Layer 5 of a small transformer language model trained on English Wikipedia (8 layers, counted from 0, width 64).
Take only the direct path to the model's output, skipping the later layers: a vector added to the residual stream pushes a token's score in proportion to its dot product with that token's output vector.

Output vectors of the tokens that the questions are about. A number n stands for n times 0.024.
"lain": -4 -8 0 -6 7 -6 -21 39 -22 -3 -25 -25 43 -25 -9 21 3 -52 55 -14 -22 13 5 -1 6 8 27 13 -27 14 12 5 -42 60 29 -43 -23 -20 -6 -31 29 17 -66 14 -34 1 -35 -20 -24 -4 -14 -43 19 36 55 -64 -17 40 29 -23 -4 -38 4 -15
"ty": 24 -1 15 -20 -16 -37 -44 28 7 20 42 -3 11 -3 -11 -25 -24 -3 -23 -18 5 -15 -17 -2 -3 28 51 -53 31 16 -13 0 -14 51 29 0 -13 1 14 -11 -13 25 -17 -34 -34 -14 -9 6 -1 -29 -27 10 -9 7 -8 25 19 13 3 -42 14 -52 11 23
"bus": 32 -19 21 10 -25 17 -7 10 -8 0 18 10 7 -9 -5 -24 10 -17 31 11 -15 -13 9 0 -4 4 30 27 12 -1 -11 -8 21 32 -21 -15 -16 8 19 3 7 21 0 1 -16 -7 -7 2 -4 -17 -39 -14 -22 -25 17 -8 -11 49 18 -27 -2 -22 36 -3
"de": 6 -12 14 21 -37 38 27 -21 16 -16 14 -15 -24 11 5 -5 -9 -15 -33 -38 34 2 -2 2 -4 4 10 -41 -12 7 -3 10 -7 17 -27 40 9 21 -8 19 1 16 -26 2 7 -37 3 -19 -8 -28 -6 -6 -4 -7 15 -25 11 23 45 -51 3 -19 39 22
"y": -5 -28 -37 -7 17 -33 -18 -7 36 -14 29 17 13 4 27 29 30 19 -14 -6 33 -9 -11 2 -13 24 4 -12 -2 21 -3 -17 -42 0 -9 15 5 -18 -32 14 -18 12 -53 -13 -8 -24 13 49 -20 -16 -14 15 -14 11 -44 -52 21 -9 11 -8 8 0 29 -46
"ald": -14 -12 -16 45 3 47 16 61 -2 0 38 -6 28 10 42 -33 12 27 4 1 -30 8 10 -5 -12 38 3 19 1 -6 13 -40 -36 41 12 8 -55 -2 21 -26 2 31 -14 6 -25 15 -12 -1 4 7 14 0 -19 72 20 -34 23 -2 -13 -11 -3 -6 -11 20
"hood": 6 -43 14 -35 37 -32 -14 94 3 16 -25 -13 -12 -81 17 -23 18 5 56 31 5 1 37 -6 10 6 -10 -17 32 -20 6 -16 -7 -5 -23 17 -26 -42 -8 -38 6 15 -71 20 -4 -16 -40 6 -26 13 -52 -2 -58 0 21 -33 -29 57 -13 -17 -1 -13 13 31
" Forces": 13 45 7 38 14 -20 -62 39 -40 2 -7 19 25 2 11 -65 -48 -26 8 2 -50 6 28 2 21 17 31 24 4 -14 25 -18 39 11 -14 11 -25 -1 15 -19 25 14 -19 37 -7 5 -36 -2 -15 -41 -58 -38 -32 -1 21 -18 -10 -5 26 -32 -6 3 49 -21
" Fellow": -14 15 -32 18 17 -11 7 7 -16 -2 32 7 19 -7 23 -62 -19 -23 32 24 -22 1 46 3 19 5 -7 27 -2 -34 22 -28 -38 -30 5 -33 -21 -2 1 -28 24 15 -19 24 -34 28 -6 0 -6 -8 -5 -48 -34 3 22 1 13 9 -8 -38 -1 2 30 15
"force": 40 36 -6 31 -27 -10 -7 77 -44 15 37 -32 34 14 -19 -24 -2 -5 -29 14 -30 6 -9 -3 14 -25 25 2 -11 -15 19 -28 6 8 -21 -30 10 3 14 -15 23 5 -25 25 -7 1 -16 -31 19 -16 -49 24 -23 -18 3 -55 -7 23 50 -5 -14 -45 12 -14
"li": -28 4 -4 -30 -15 1 7 2 16 -16 50 -2 17 10 0 15 -6 4 18 -23 4 -3 30 2 -2 14 35 35 14 24 -1 15 18 27 27 3 13 -34 -18 -5 14 15 2 -4 -21 -46 7 -5 3 -19 17 -4 26 -14 -1 -23 8 29 -2 -9 11 -23 10 -51
"ton": -11 -2 1 -20 3 23 24 6 3 -13 84 11 12 4 1 14 1 -22 -21 4 -20 -3 -20 2 -6 37 25 -27 -1 14 15 18 6 43 14 -6 -31 -13 48 1 -23 4 -17 23 -14 -14 36 -37 1 -14 -42 6 -10 16 23 -32 -19 4 19 -5 -12 -20 4 30
"ader": 5 4 -10 43 34 18 22 44 -14 63 39 -22 3 -30 -7 -12 -10 -32 11 -18 -16 -1 -14 -8 0 8 2 66 -36 11 7 -11 24 17 1 -20 -41 35 -13 -31 36 9 -28 -21 1 5 -52 -16 -21 16 -21 -44 22 50 10 11 -19 12 40 12 -4 -11 9 10
"son": -38 9 -15 -12 18 1 21 33 -3 -10 61 -5 10 -57 -7 -7 18 -5 8 -2 11 7 23 -2 -10 34 -9 -49 20 -6 16 -1 -12 20 7 0 -11 -32 35 -6 -16 26 8 24 -1 -15 18 -42 -17 33 24 0 -14 8 -13 -34 9 -12 -18 -16 5 -36 10 37
"master": 2 16 -22 32 25 9 16 24 -32 10 15 -1 13 27 6 -38 -10 -22 32 27 11 9 8 -5 2 -2 26 -1 1 -10 7 -38 40 25 -15 -12 -35 -11 -7 -4 13 25 -3 7 9 14 -1 -9 -24 -11 5 -26 -8 -6 -8 -34 -24 12 4 1 -1 -37 22 24
"ias": -20 17 -14 56 23 -49 4 77 45 -22 29 -7 17 17 -14 8 -7 -4 9 -20 -11 -1 5 -6 -4 6 23 8 18 6 -2 -17 27 -17 4 4 -8 36 -2 5 7 19 -38 26 12 -14 8 29 2 6 -29 15 -1 11 32 -30 7 -13 8 -6 -12 7 3 6
" Islands": 34 -8 60 10 13 -25 -39 25 -2 22 -18 14 6 -48 28 -19 -21 -44 -3 8 -26 6 37 -1 -4 4 17 50 -1 6 -3 -18 32 -6 -15 23 -25 -5 46 -7 9 4 -38 47 -15 -35 -14 29 -44 -13 -20 -1 -12 2 19 -21 -30 27 -14 -34 -3 1 -29 -15
" of": 0 35 19 -17 23 -9 -34 -26 27 -32 -30 -13 0 26 -32 -6 23 6 8 27 8 -19 -9 -2 -12 17 -14 21 -33 21 -8 39 -17 -8 -17 20 -6 -31 -24 -1 -13 -18 -30 -26 5 -11 5 -28 -14 -8 2 -13 33 -35 2 -19 -9 4 -36 -10 2 -25 14 27
"la": -14 6 6 -39 -43 13 -4 -8 3 4 29 -2 14 -6 -27 12 23 2 13 -28 14 -13 -2 4 -2 3 12 12 9 22 1 20 14 31 17 14 12 -18 -15 -7 -1 17 6 5 -20 -40 -5 16 -6 -52 12 15 17 -17 6 -26 18 -13 4 -37 4 -29 -8 -14
"agu": 15 -15 14 42 9 15 53 39 -13 28 49 -37 -11 -43 -5 11 7 -23 -1 -20 -11 6 3 -5 -6 -6 7 46 -27 15 14 -4 -2 -14 -44 -31 8 8 -2 -38 30 7 -40 20 -11 -3 -48 -7 -8 -37 -33 -8 28 50 -13 -6 -23 14 43 14 -12 -16 -44 8
"ope": 4 2 10 19 -34 14 -2 41 -9 -43 25 1 27 2 13 -52 11 -9 55 -2 18 15 9 1 8 12 -12 71 -31 2 -15 -55 2 47 -6 -19 -25 10 29 -2 26 39 -43 23 6 -8 -53 -22 7 47 8 -16 -5 24 -4 4 -18 -7 47 -23 6 -31 -2 -10
"pt": 27 -19 -31 2 -24 45 13 19 -19 -1 22 -8 11 -89 31 32 -3 29 60 1 -9 -13 44 -1 -5 4 -1 40 9 -38 33 23 0 62 -35 32 -19 8 -2 18 9 9 -26 -16 7 -28 -16 -15 -19 5 -27 -6 9 18 30 -13 58 8 16 -40 -9 23 -13 1
"au": -2 20 -9 7 9 35 19 20 25 -6 46 -11 25 -25 -14 19 -7 -14 4 -11 -20 -26 11 1 10 -18 -18 31 3 38 17 -15 11 3 -9 0 5 -5 -8 -10 6 11 -56 -27 -35 -21 0 14 -1 -64 11 -9 4 32 -25 18 -44 -5 -14 28 -1 -6 -14 -11
"bl": 0 -12 -13 -1 11 -6 19 17 1 18 50 0 -13 3 5 27 -6 17 5 3 30 -7 54 1 -4 -32 19 -4 -61 0 11 3 -19 13 9 -24 -22 -15 -11 38 25 21 0 -2 29 -4 -7 -4 -29 23 -47 -25 -41 -33 2 -45 23 60 -14 12 -5 -30 9 3
"iar": -6 27 4 21 30 -15 -9 48 -20 -13 12 6 26 22 46 14 16 14 28 -24 -18 -10 -16 -6 -5 13 24 32 -2 -5 14 -13 25 6 -20 -13 -12 -20 10 1 7 21 -15 29 -21 -15 -7 30 18 15 -15 -43 -34 -6 10 -10 12 -3 -4 -31 -7 -23 36 -17
"nia": -14 13 26 10 -7 -35 6 -5 -21 16 34 11 14 -14 21 6 6 -29 13 26 -26 -9 40 0 -7 7 15 -10 19 17 10 24 1 29 19 -6 5 -25 43 -20 14 26 8 -10 -1 -13 -16 1 -38 -45 -45 25 -14 52 65 -13 25 22 24 -48 -1 -12 15 -37
"si": -6 -16 27 21 -36 -7 -1 -2 27 -25 41 -8 10 -22 -7 -14 19 -3 -4 -8 28 6 41 1 -8 4 18 -40 7 18 3 3 -41 7 -12 28 21 -10 -12 18 10 12 -19 7 -14 -35 13 -18 5 39 -5 1 44 22 -19 -28 26 25 -16 -9 -6 -21 65 33
" Department": -10 6 -9 24 14 7 -20 -9 -44 14 10 -1 -5 -10 2 -38 -37 -32 19 40 -43 9 41 -6 5 -1 25 75 -18 4 23 8 -22 -4 -4 7 -22 3 2 -4 -4 5 -1 27 -41 20 -38 -19 3 -6 -23 33 -15 -5 8 -41 -9 -12 -11 -22 1 -6 6 4
"bon": -24 3 -21 7 8 12 1 24 6 -14 53 -47 7 -29 3 -18 23 7 -3 0 7 6 26 3 -7 -18 27 11 -26 0 -10 -18 7 47 -4 13 -31 -5 9 4 3 29 9 -8 7 -24 -15 47 -13 -29 -19 -9 -16 -34 40 -7 -1 31 -3 30 -3 -7 16 13

Output weights of attention head 0. The head adds the sum of these rows, row i times number i of z. A number n stands for n times 0.011.
o0: 14 -36 20 9 -24 19 -59 -16 14 -24 -13 -19 -17 -2 -21 -28 2 -15 24 1 14 -28 15 -31 26 2 -7 38 13 69 17 0 11 26 -71 -24 18 22 25 32 -14 -12 -23 17 50 55 -17 -59 12 60 -17 37 11 26 -8 25 26 53 -5 24 -11 16 26 -25
o1: 17 22 -33 11 5 -30 5 5 -22 25 -17 11 27 -9 -59 -10 43 -37 37 59 14 -16 -6 -21 9 -10 -34 -24 9 -50 -8 4 -10 -52 -42 3 -9 0 -33 -17 0 -47 -9 13 24 -17 -40 -17 -35 37 16 -29 1 -23 18 67 -3 -21 -8 25 48 33 67 40
o2: -45 44 2 4 39 30 -31 16 -1 -2 -43 -20 -25 1 -17 -6 0 0 5 -37 18 20 -70 -17 16 -44 11 -26 38 2 -9 -9 20 -34 -4 23 35 -39 16 37 60 -25 -14 -12 18 -31 10 27 -63 -21 15 24 -7 -16 32 -6 7 -50 17 -7 0 -11 -23 -3
o3: -30 -18 -15 -40 5 -2 21 45 6 20 -10 -4 17 6 -7 -2 -15 -29 -38 -11 -46 -28 -1 -52 15 -11 0 -24 32 -5 -3 -8 -8 13 -2 13 -11 -17 13 -31 16 2 5 -6 29 27 -14 -10 -39 -37 -51 -2 -29 -10 21 68 -6 17 -10 -7 -44 12 -6 -26
o4: 6 -2 -30 2 -42 58 29 -14 43 8 20 33 -17 4 46 -6 19 -9 37 -25 37 17 -55 -2 35 -3 -22 29 48 -12 -11 58 18 30 9 -28 6 -11 11 -39 -3 9 51 -13 13 -2 -7 -43 44 -12 38 2 -37 -35 -22 0 0 10 17 18 31 -13 10 -75
o5: 0 -19 21 17 -7 38 -60 21 39 21 54 17 -4 65 -12 -17 58 30 7 7 6 -4 33 -14 -1 -24 6 -9 -1 -6 11 35 25 -47 -3 22 -3 44 -48 -41 34 19 -12 42 1 13 5 60 -21 12 73 -7 -16 -4 9 -9 7 -9 -45 4 -1 25 19 -12
o6: 19 -45 34 -66 -16 0 -2 46 -22 -6 12 -30 -1 27 7 6 -7 12 33 61 65 -4 28 11 -9 19 41 -13 19 -3 -3 0 19 18 18 -20 10 20 51 11 -69 38 5 18 16 -10 18 30 6 -46 -19 12 13 -14 10 74 -11 -3 38 -21 10 -52 27 22
o7: -20 6 -18 12 18 14 62 -21 -4 9 -46 -16 -14 23 34 -26 -71 -11 -30 17 17 19 18 5 37 0 2 47 -11 12 52 25 34 -13 37 8 -46 -28 -6 -27 -31 14 40 -24 -6 -11 -44 3 -19 40 28 16 -18 -20 -27 -8 21 38 -12 11 45 -22 49 -8
o8: 40 -12 -7 0 -29 77 -5 -69 -54 -8 20 -8 4 10 -13 -22 -17 9 4 -2 8 -14 5 -15 18 -2 3 -39 -3 17 7 3 -35 33 15 21 -9 36 8 10 27 -55 15 -14 -41 -9 -39 -7 10 -31 18 25 -8 -21 -18 65 25 58 28 24 20 5 11 0
o9: 27 6 9 25 -6 17 17 5 -32 -25 12 44 25 77 -65 1 10 36 -21 -3 -22 -40 34 38 4 -7 33 12 -7 39 -22 -10 9 -12 7 44 -16 -21 -11 10 -41 -25 23 13 -7 -33 -27 4 9 -32 -1 15 -26 16 51 -4 48 2 -16 -18 -1 2 17 -12
o10: 41 29 20 60 49 -8 6 53 -14 -14 -12 -10 -35 93 10 25 -23 14 -27 -14 -7 26 40 -20 18 -5 -13 11 -28 17 -28 20 27 28 -3 -21 45 47 -69 -19 25 -32 4 -17 26 -5 -17 -8 18 -49 -21 2 13 -28 -6 16 11 14 -3 -5 -12 -12 -1 7
o11: -37 32 -1 -30 -11 14 -15 33 24 -54 44 1 5 -33 -31 -19 19 -30 -17 2 19 -10 32 12 10 -20 -27 44 -1 -18 19 30 -10 25 -3 46 2 -8 -7 1 9 -23 28 -26 13 -28 66 19 -21 -47 5 -8 -9 -22 -41 48 17 -18 16 4 -9 12 31 29
o12: -14 -15 15 -40 -13 34 -19 -1 -7 -33 -13 -11 38 -4 50 20 -7 -7 2 15 -34 -18 10 0 -17 19 4 76 33 -6 -44 -8 37 -30 -37 10 -23 28 -2 -1 39 39 -9 0 40 -30 -25 13 36 -18 2 6 -26 -88 6 -45 -73 31 11 28 13 -49 28 6
o13: 1 -42 28 -32 39 -3 -26 12 38 25 -67 9 -46 -48 -13 -46 -2 41 11 -21 -1 -27 28 5 -7 -21 32 -14 -5 -35 5 -22 10 13 -25 31 -12 -27 -5 -33 34 -43 23 -6 -26 -9 -19 5 14 -37 21 -7 28 -36 -12 -5 -45 3 5 -18 -14 1 43 -61
o14: -35 -11 -11 -17 -6 -2 -14 11 -10 23 -48 -23 -51 -4 5 8 -26 -41 -25 8 18 1 36 36 12 -38 -15 -65 29 8 -59 38 -33 -57 17 32 -58 20 30 7 -44 -23 -16 -22 21 12 25 -23 11 34 26 18 -4 -1 -24 35 -5 -6 -54 22 19 18 -38 -23
o15: 5 2 9 12 -5 29 24 -14 -22 13 1 22 6 -21 -6 -42 40 44 -58 24 9 43 -23 -20 43 -25 -11 -14 0 -50 13 -24 -41 -15 3 32 -1 17 22 -41 -7 8 -77 2 5 32 -2 33 29 40 6 12 -13 -30 -38 -25 0 -34 47 6 9 5 -13 -8
o16: -9 -31 51 -34 39 -3 26 18 25 -24 -47 -8 43 5 9 -14 13 15 -11 11 43 -6 -10 0 24 0 -42 56 -15 17 4 4 -24 -30 5 7 0 29 25 -4 -9 30 4 16 -17 -12 -41 -3 -25 -41 0 4 28 -1 3 14 70 -13 -5 -26 65 -8 -37 8
o17: 3 -49 -18 27 29 5 -10 25 43 5 37 36 -24 -40 2 17 4 22 -10 51 -1 -21 38 -34 8 16 -8 -11 4 32 7 5 -18 -13 23 -52 -8 8 36 0 -34 -4 7 3 5 13 -28 -20 -7 -49 -27 -4 48 35 -22 -34 -18 2 -21 1 -38 37 -16 -2
o18: 34 -8 -17 -12 -29 -41 -45 7 1 -5 1 10 27 4 13 -7 -42 23 3 -27 -22 -19 0 10 30 -43 7 27 38 -1 1 31 -9 -31 24 -27 41 32 3 -25 -45 16 -20 -49 -34 -6 20 5 -22 -15 20 8 8 -5 -13 50 -8 -25 14 22 -6 -33 44 0
o19: -48 20 12 1 -37 -15 -24 -27 -9 34 4 -7 4 -8 51 -23 9 -2 27 51 -22 -24 9 32 14 -25 -1 3 -14 48 -36 -22 8 -12 -2 2 24 7 -16 -12 -24 6 -49 9 -44 -47 12 20 1 26 -54 -18 0 8 -36 -12 13 4 -50 -8 1 10 42 -23
o20: -62 -45 -23 5 22 -14 -3 -2 -1 0 -23 10 -7 -23 42 -10 -40 18 4 4 57 -8 -31 2 19 7 3 33 7 6 -22 -8 7 -17 -8 -3 -10 12 -9 -7 -27 -28 14 14 31 54 28 32 -25 15 74 -18 30 6 -4 7 -22 -11 5 14 14 36 -27 -5
o21: -27 0 4 -2 -19 10 -11 25 -48 -3 40 -32 -37 -18 -16 -17 23 -10 14 -17 -18 9 -8 9 -14 -13 25 45 -9 -34 8 -27 22 21 -18 5 8 -6 15 23 -3 50 40 72 19 -26 -32 4 -18 5 38 21 34 -61 53 28 52 -27 -28 24 -17 13 -30 41
o22: 15 14 -8 -7 8 42 -11 22 -4 -19 -12 -46 17 14 -9 -8 -38 2 34 -27 -28 -83 2 12 2 2 7 13 23 -11 1 -12 -35 4 24 -45 -15 -11 -11 35 -26 -15 8 -6 13 63 3 -5 5 59 -15 -19 -8 -33 23 -6 67 -22 -9 -32 16 -12 5 8
o23: 24 26 17 -34 39 -35 -65 -11 -9 37 3 32 17 22 -13 -24 2 10 35 16 -18 24 4 -19 31 39 -15 48 11 -11 -26 11 -22 -17 -9 -10 32 -36 58 -31 -19 -15 46 32 -2 -16 23 17 46 -11 2 -4 -55 -24 4 -6 1 -30 -24 -26 2 24 -36 -10
o24: 22 12 39 36 -22 -19 -7 -5 -23 -20 -6 -19 -21 -2 -7 -22 36 30 24 -27 5 -40 10 -1 -29 41 -3 -25 26 -7 -12 4 32 -71 -43 -1 -17 30 0 23 -12 28 52 -26 6 3 -2 5 15 52 -20 -20 43 12 14 31 16 33 44 -28 -26 32 -13 -20
o25: -33 -23 -56 0 51 -10 15 -25 -27 10 3 16 0 17 -9 19 -14 40 18 -12 4 -32 22 47 -29 21 4 -23 -24 1 21 -33 -25 25 -98 -33 4 2 9 2 -59 -4 -60 -25 11 20 28 7 -27 10 -13 -24 -38 -18 -11 28 28 27 29 3 44 -25 2 -13
o26: 35 -18 -21 31 -35 3 -24 5 36 19 -17 10 3 16 -5 -32 -50 -3 1 -27 1 -31 -45 7 -23 -9 -5 42 -48 14 -10 21 -13 11 47 36 37 6 19 4 23 39 -6 -19 31 -11 4 -14 20 0 -19 -27 42 13 -8 13 -22 -74 19 -75 21 24 -3 -5
o27: -21 40 -7 -18 42 -1 -19 44 37 16 35 -16 16 34 -4 3 6 -32 5 -16 16 -3 1 -22 6 29 1 -29 22 33 -17 17 1 10 27 21 3 -23 -2 -33 1 0 -4 5 24 -39 -10 -13 42 49 -3 11 32 -26 -14 -13 -16 13 17 59 24 19 3 46
o28: 3 22 -45 -9 -10 -1 3 -18 44 -9 4 -48 55 16 -3 47 -14 26 39 13 -26 6 38 9 14 -41 4 29 -27 27 7 2 58 15 9 -47 23 20 12 24 46 -39 -7 20 -16 -20 38 -25 21 -7 -14 -44 4 -8 14 31 -51 -10 23 11 22 35 -30 -37
o29: 19 2 29 3 22 11 24 -30 41 19 19 31 -20 -48 1 -1 -7 24 -37 -5 -14 -14 -29 29 1 7 -52 36 11 -7 -76 4 49 -6 -4 28 2 18 61 28 21 -57 2 -2 -21 37 -54 -35 -41 -1 -27 -9 -8 9 -15 20 -8 -6 2 25 49 -6 -3 27
o30: 4 -23 14 -30 41 -31 23 -24 27 -20 4 10 28 -10 22 39 -3 9 -10 -11 -1 16 14 -34 12 10 0 -7 -26 -11 1 21 17 -2 6 38 24 21 -9 37 -31 16 30 -4 17 -12 1 56 16 51 16 -3 9 35 -40 1 47 15 -59 31 8 -27 19 -42
o31: 9 -10 5 2 -47 -34 -18 -30 23 31 -5 7 -8 26 2 36 -13 -24 -43 26 -9 -1 3 2 15 24 2 -41 9 -25 7 -17 -14 24 0 1 19 -23 1 10 15 2 -1 5 50 19 12 17 -21 -16 -19 34 47 -30 37 -26 17 60 12 -55 35 -20 -14 -24

Each question shows a token from some text and the vector z that the head gathered there. A number n stands for n times 0.027.

" convention": -11 7 5 -12 -4 -6 5 -14 7 26 3 17 -1 6 -1 -17 -2 15 -12 10 -9 19 3 -10 -12 20 4 9 -12 -2 -52 8
Which of these tokens does it push down most? "y"

" Korea": -19 -20 -13 4 -2 4 -9 -24 -5 12 -9 19 9 -1 17 -8 10 -7 -11 10 9 27 -14 -9 3 36 6 15 4 3 4 15
Which two tokens does it push up most, strongest first? "bon", "y"

" American": 0 9 -2 -15 2 -31 -13 15 -5 32 1 -2 10 23 -23 -32 15 3 -14 33 -4 -14 -2 13 -7 39 -12 -2 3 7 -25 -3
Pushed up most: " Forces"

" Jefferson": -45 -23 -35 -18 -16 -11 -26 -18 -38 11 -29 24 20 -34 -14 -46 4 31 -36 -5 -15 -14 23 0 -17 10 -8 8 -13 -9 -33 -1
Which of these tokens does it push down most? "de"

" The": -20 10 -12 -17 16 -12 0 -4 8 25 -3 12 3 1 -8 -27 -2 16 -16 18 -11 23 -8 -13 -16 27 7 12 -15 -12 -51 12
Pushed up most: "ton"

" |": -23 -23 -6 -18 1 7 -14 -36 0 2 9 18 20 -13 24 -15 8 4 -1 2 12 27 -24 -17 -14 18 12 4 16 0 -13 0
Pushed up most: "au"

" to": 1 38 4 -7 16 -2 -28 23 -8 16 33 -3 36 2 -25 -22 12 -7 -40 4 7 5 23 -10 -17 73 6 7 14 -19 -46 1
Pushed up most: "master"

"S": -25 -28 18 -29 7 17 -12 -35 -1 28 -12 11 18 1 -1 -33 19 1 -2 1 14 15 -2 -9 2 27 -8 -4 4 -2 -10 -5
Which two tokens does it push up most, strongest first? "la", "li"

"te": 11 -1 -3 -25 5 10 19 -24 -10 30 -19 12 12 1 -5 -20 16 16 3 23 -9 6 19 -6 4 19 11 9 -8 2 -20 6
Pushed up most: "bus"

" during": 5 4 3 -17 -6 -28 -12 8 -3 22 1 2 24 24 -22 -20 16 15 -19 29 -1 4 7 13 -10 37 16 -10 -11 2 -35 13
Pushed up most: " Forces"

" nine": -19 1 3 -11 -3 -8 -1 -25 5 29 11 12 -4 13 -10 -13 5 8 -13 24 -17 6 2 -10 3 46 2 0 -25 15 -29 -10
Pushed up most: "de"

" D": 6 11 7 -36 1 -4 10 -8 2 32 -18 20 2 0 17 -12 13 5 13 32 -7 7 6 -23 4 20 13 13 -6 2 -18 -2
Pushed up most: "si"

" of": 34 19 -10 -51 -2 -9 0 -20 -23 25 -6 22 10 18 -14 -14 26 3 -9 20 -5 -19 13 2 1 19 37 2 -25 -6 -35 15
Which of these tokens does it push down most? "bon"

"-": -8 -3 8 -26 2 -12 6 13 -14 21 5 -3 11 -1 -19 -22 15 11 -21 7 18 2 -23 -40 -10 31 8 19 -5 0 -35 22
Which of these tokens does it push down most? " Fellow"

" Battle": 2 -17 3 -22 -9 -19 -9 7 -19 23 5 9 23 -7 4 -13 32 19 -29 0 29 -7 7 -8 2 29 7 13 -2 15 -29 21
Pushed up most: " of"

"r": -67 -28 -2 -34 -1 23 -33 -2 32 55 14 -13 -20 -13 19 -43 -34 20 -27 11 -12 -22 -8 20 -22 34 6 16 -7 -39 -12 30
Which of these tokens does it push down most? "ope"

" at": -2 -17 -15 -9 13 -6 -22 -6 -14 3 13 14 27 2 -13 -18 30 23 -32 2 10 -9 1 -15 -2 32 20 -5 2 10 -41 9
Pushed up most: "agu"

" June": -2 3 -2 -2 1 7 4 -32 -10 32 -4 4 -10 15 5 7 20 34 -23 7 10 -15 11 -1 5 31 28 -1 -21 3 -22 16
Which of these tokens does it push down most? "li"

"\n": -20 -8 -9 3 12 -1 -6 -18 0 13 -8 22 9 4 9 -19 6 1 -7 11 9 31 -11 -7 2 39 12 14 5 6 3 13
Pushed up most: "bon"

",": -4 20 -4 -17 11 -12 -18 12 -10 27 9 -1 15 -1 -4 -22 20 4 -19 7 3 1 9 -19 -23 42 10 6 -4 -15 -43 14
Which two tokens does it push up most, strongest first? "lain", "master"

"=": -30 15 -7 -40 8 -20 -24 -27 -36 33 -11 -8 36 3 -18 -23 16 13 4 26 -3 23 14 -30 -10 10 -8 38 -10 -8 -20 24
Which two tokens does it push up most, strongest first? "lain", "ias"

" States": -1 8 -23 -33 7 -9 -12 -7 -23 23 -19 -1 -1 8 3 -23 2 9 -14 38 -11 12 5 -9 -15 23 10 17 10 -4 -18 3
Pushed up most: "lain"

"law": -12 11 -4 -33 -7 8 13 -11 -8 8 1 9 -3 2 -5 -17 5 5 -5 22 -11 10 1 -34 -17 28 10 13 -4 4 -26 -7
Pushed up most: "si"

" defeat": -12 -19 -2 -3 10 -9 -21 -17 -15 7 24 15 19 -3 -17 -24 32 23 -31 -3 9 -5 0 -23 3 33 23 1 12 16 -41 1
Which two tokens does it push up most, strongest first? "agu", "ader"

" in": 13 24 -2 -42 9 4 6 18 -6 7 2 28 11 5 -15 -6 10 -18 -10 28 -16 19 22 -3 11 42 25 31 -18 1 -22 -12
Pushed up most: "ope"

"26": -10 -7 -3 20 7 -27 7 -20 -2 30 -12 19 23 9 15 -40 21 0 -12 15 -2 -17 -10 7 23 31 12 1 14 15 -14 15
Which of these tokens does it push down most? "ald"

" 3": -11 -2 -1 12 14 -12 -9 -36 0 37 -5 17 13 3 -3 -26 23 9 -11 6 -4 -1 -15 -6 9 35 12 9 2 -2 -10 13
Which of these tokens does it push down most? " Department"

" 4": -24 -7 -6 14 29 -9 -17 -31 -2 41 2 -7 13 7 1 -25 23 13 -4 5 -17 -6 -14 3 11 42 9 15 -14 -10 -7 27
Pushed up most: "nia"

":": -20 -17 -9 11 16 -26 11 -30 -10 33 -8 6 5 8 7 -28 15 -7 -16 17 -13 -5 -24 12 19 51 3 11 18 18 -8 18
Which two tokens does it push up most, strongest first? "nia", "ton"

"60": -3 -3 -38 -12 -14 -14 -18 4 -12 35 -9 6 16 11 -3 -16 36 17 -21 10 -13 2 12 -27 -5 29 22 -9 -25 -5 -19 2
Pushed up most: "ald"

"34": -14 -19 -1 7 10 -15 -8 -23 -8 38 -2 8 13 7 6 -32 13 -1 -4 20 -5 -10 -11 13 17 46 3 10 2 -4 -10 19
Pushed up most: "nia"

"s": 11 8 3 -41 -4 1 15 -15 -7 29 -13 17 2 6 -1 -16 20 8 -2 23 -8 10 16 -15 3 18 14 15 -14 3 -21 13
Which two tokens does it push up most, strongest first? "si", " of"

" reference": 11 21 -1 -40 19 11 3 14 -1 2 5 26 24 -9 -13 -9 3 -24 -6 31 -15 29 23 -6 21 48 14 27 -14 2 -14 -22
Which two tokens does it push up most, strongest first? "ope", "iar"

" and": 9 24 10 -9 8 10 -1 -9 -3 19 -35 14 23 18 -6 6 14 7 -6 31 -6 15 11 -13 -14 40 18 13 -15 6 -25 8
Pushed up most: "hood"

" Guinea": -33 -17 -8 -14 -9 13 2 -24 -10 22 -3 22 13 -9 12 -23 13 11 -2 6 10 21 -9 -19 -2 43 -3 6 9 7 1 5
Pushed up most: "bon"

" Z": -23 -5 6 -1 8 2 -3 -19 -18 27 -17 25 -7 3 0 -19 20 14 -21 17 5 17 -22 0 -7 30 16 1 -6 6 3 8
Which of these tokens does it push down most? "force"

"sha": -17 9 -13 17 37 7 -6 7 -19 50 -3 -7 -11 5 -1 -29 11 23 -29 3 -6 25 -11 -2 -8 5 10 -28 -27 -5 -21 15
Pushed up most: "nia"

" 15": -16 -8 4 2 8 -11 -10 -33 3 44 15 7 16 5 -2 -24 21 15 -2 13 -22 -12 2 -8 21 45 -3 -12 -32 24 -21 -10
Which of these tokens does it push down most? "son"

" July": -23 8 5 1 -10 -16 0 -8 -13 36 3 9 -11 26 5 3 25 34 -36 -21 29 12 -12 -3 -3 26 27 -13 -8 8 -39 14
Pushed up most: "agu"

"C": -22 3 24 -24 6 6 -7 -11 38 30 -15 -2 0 7 -3 -31 7 7 7 26 -37 8 12 2 -10 0 4 -4 3 12 -22 -25
Which two tokens does it push up most, strongest first? "la", "au"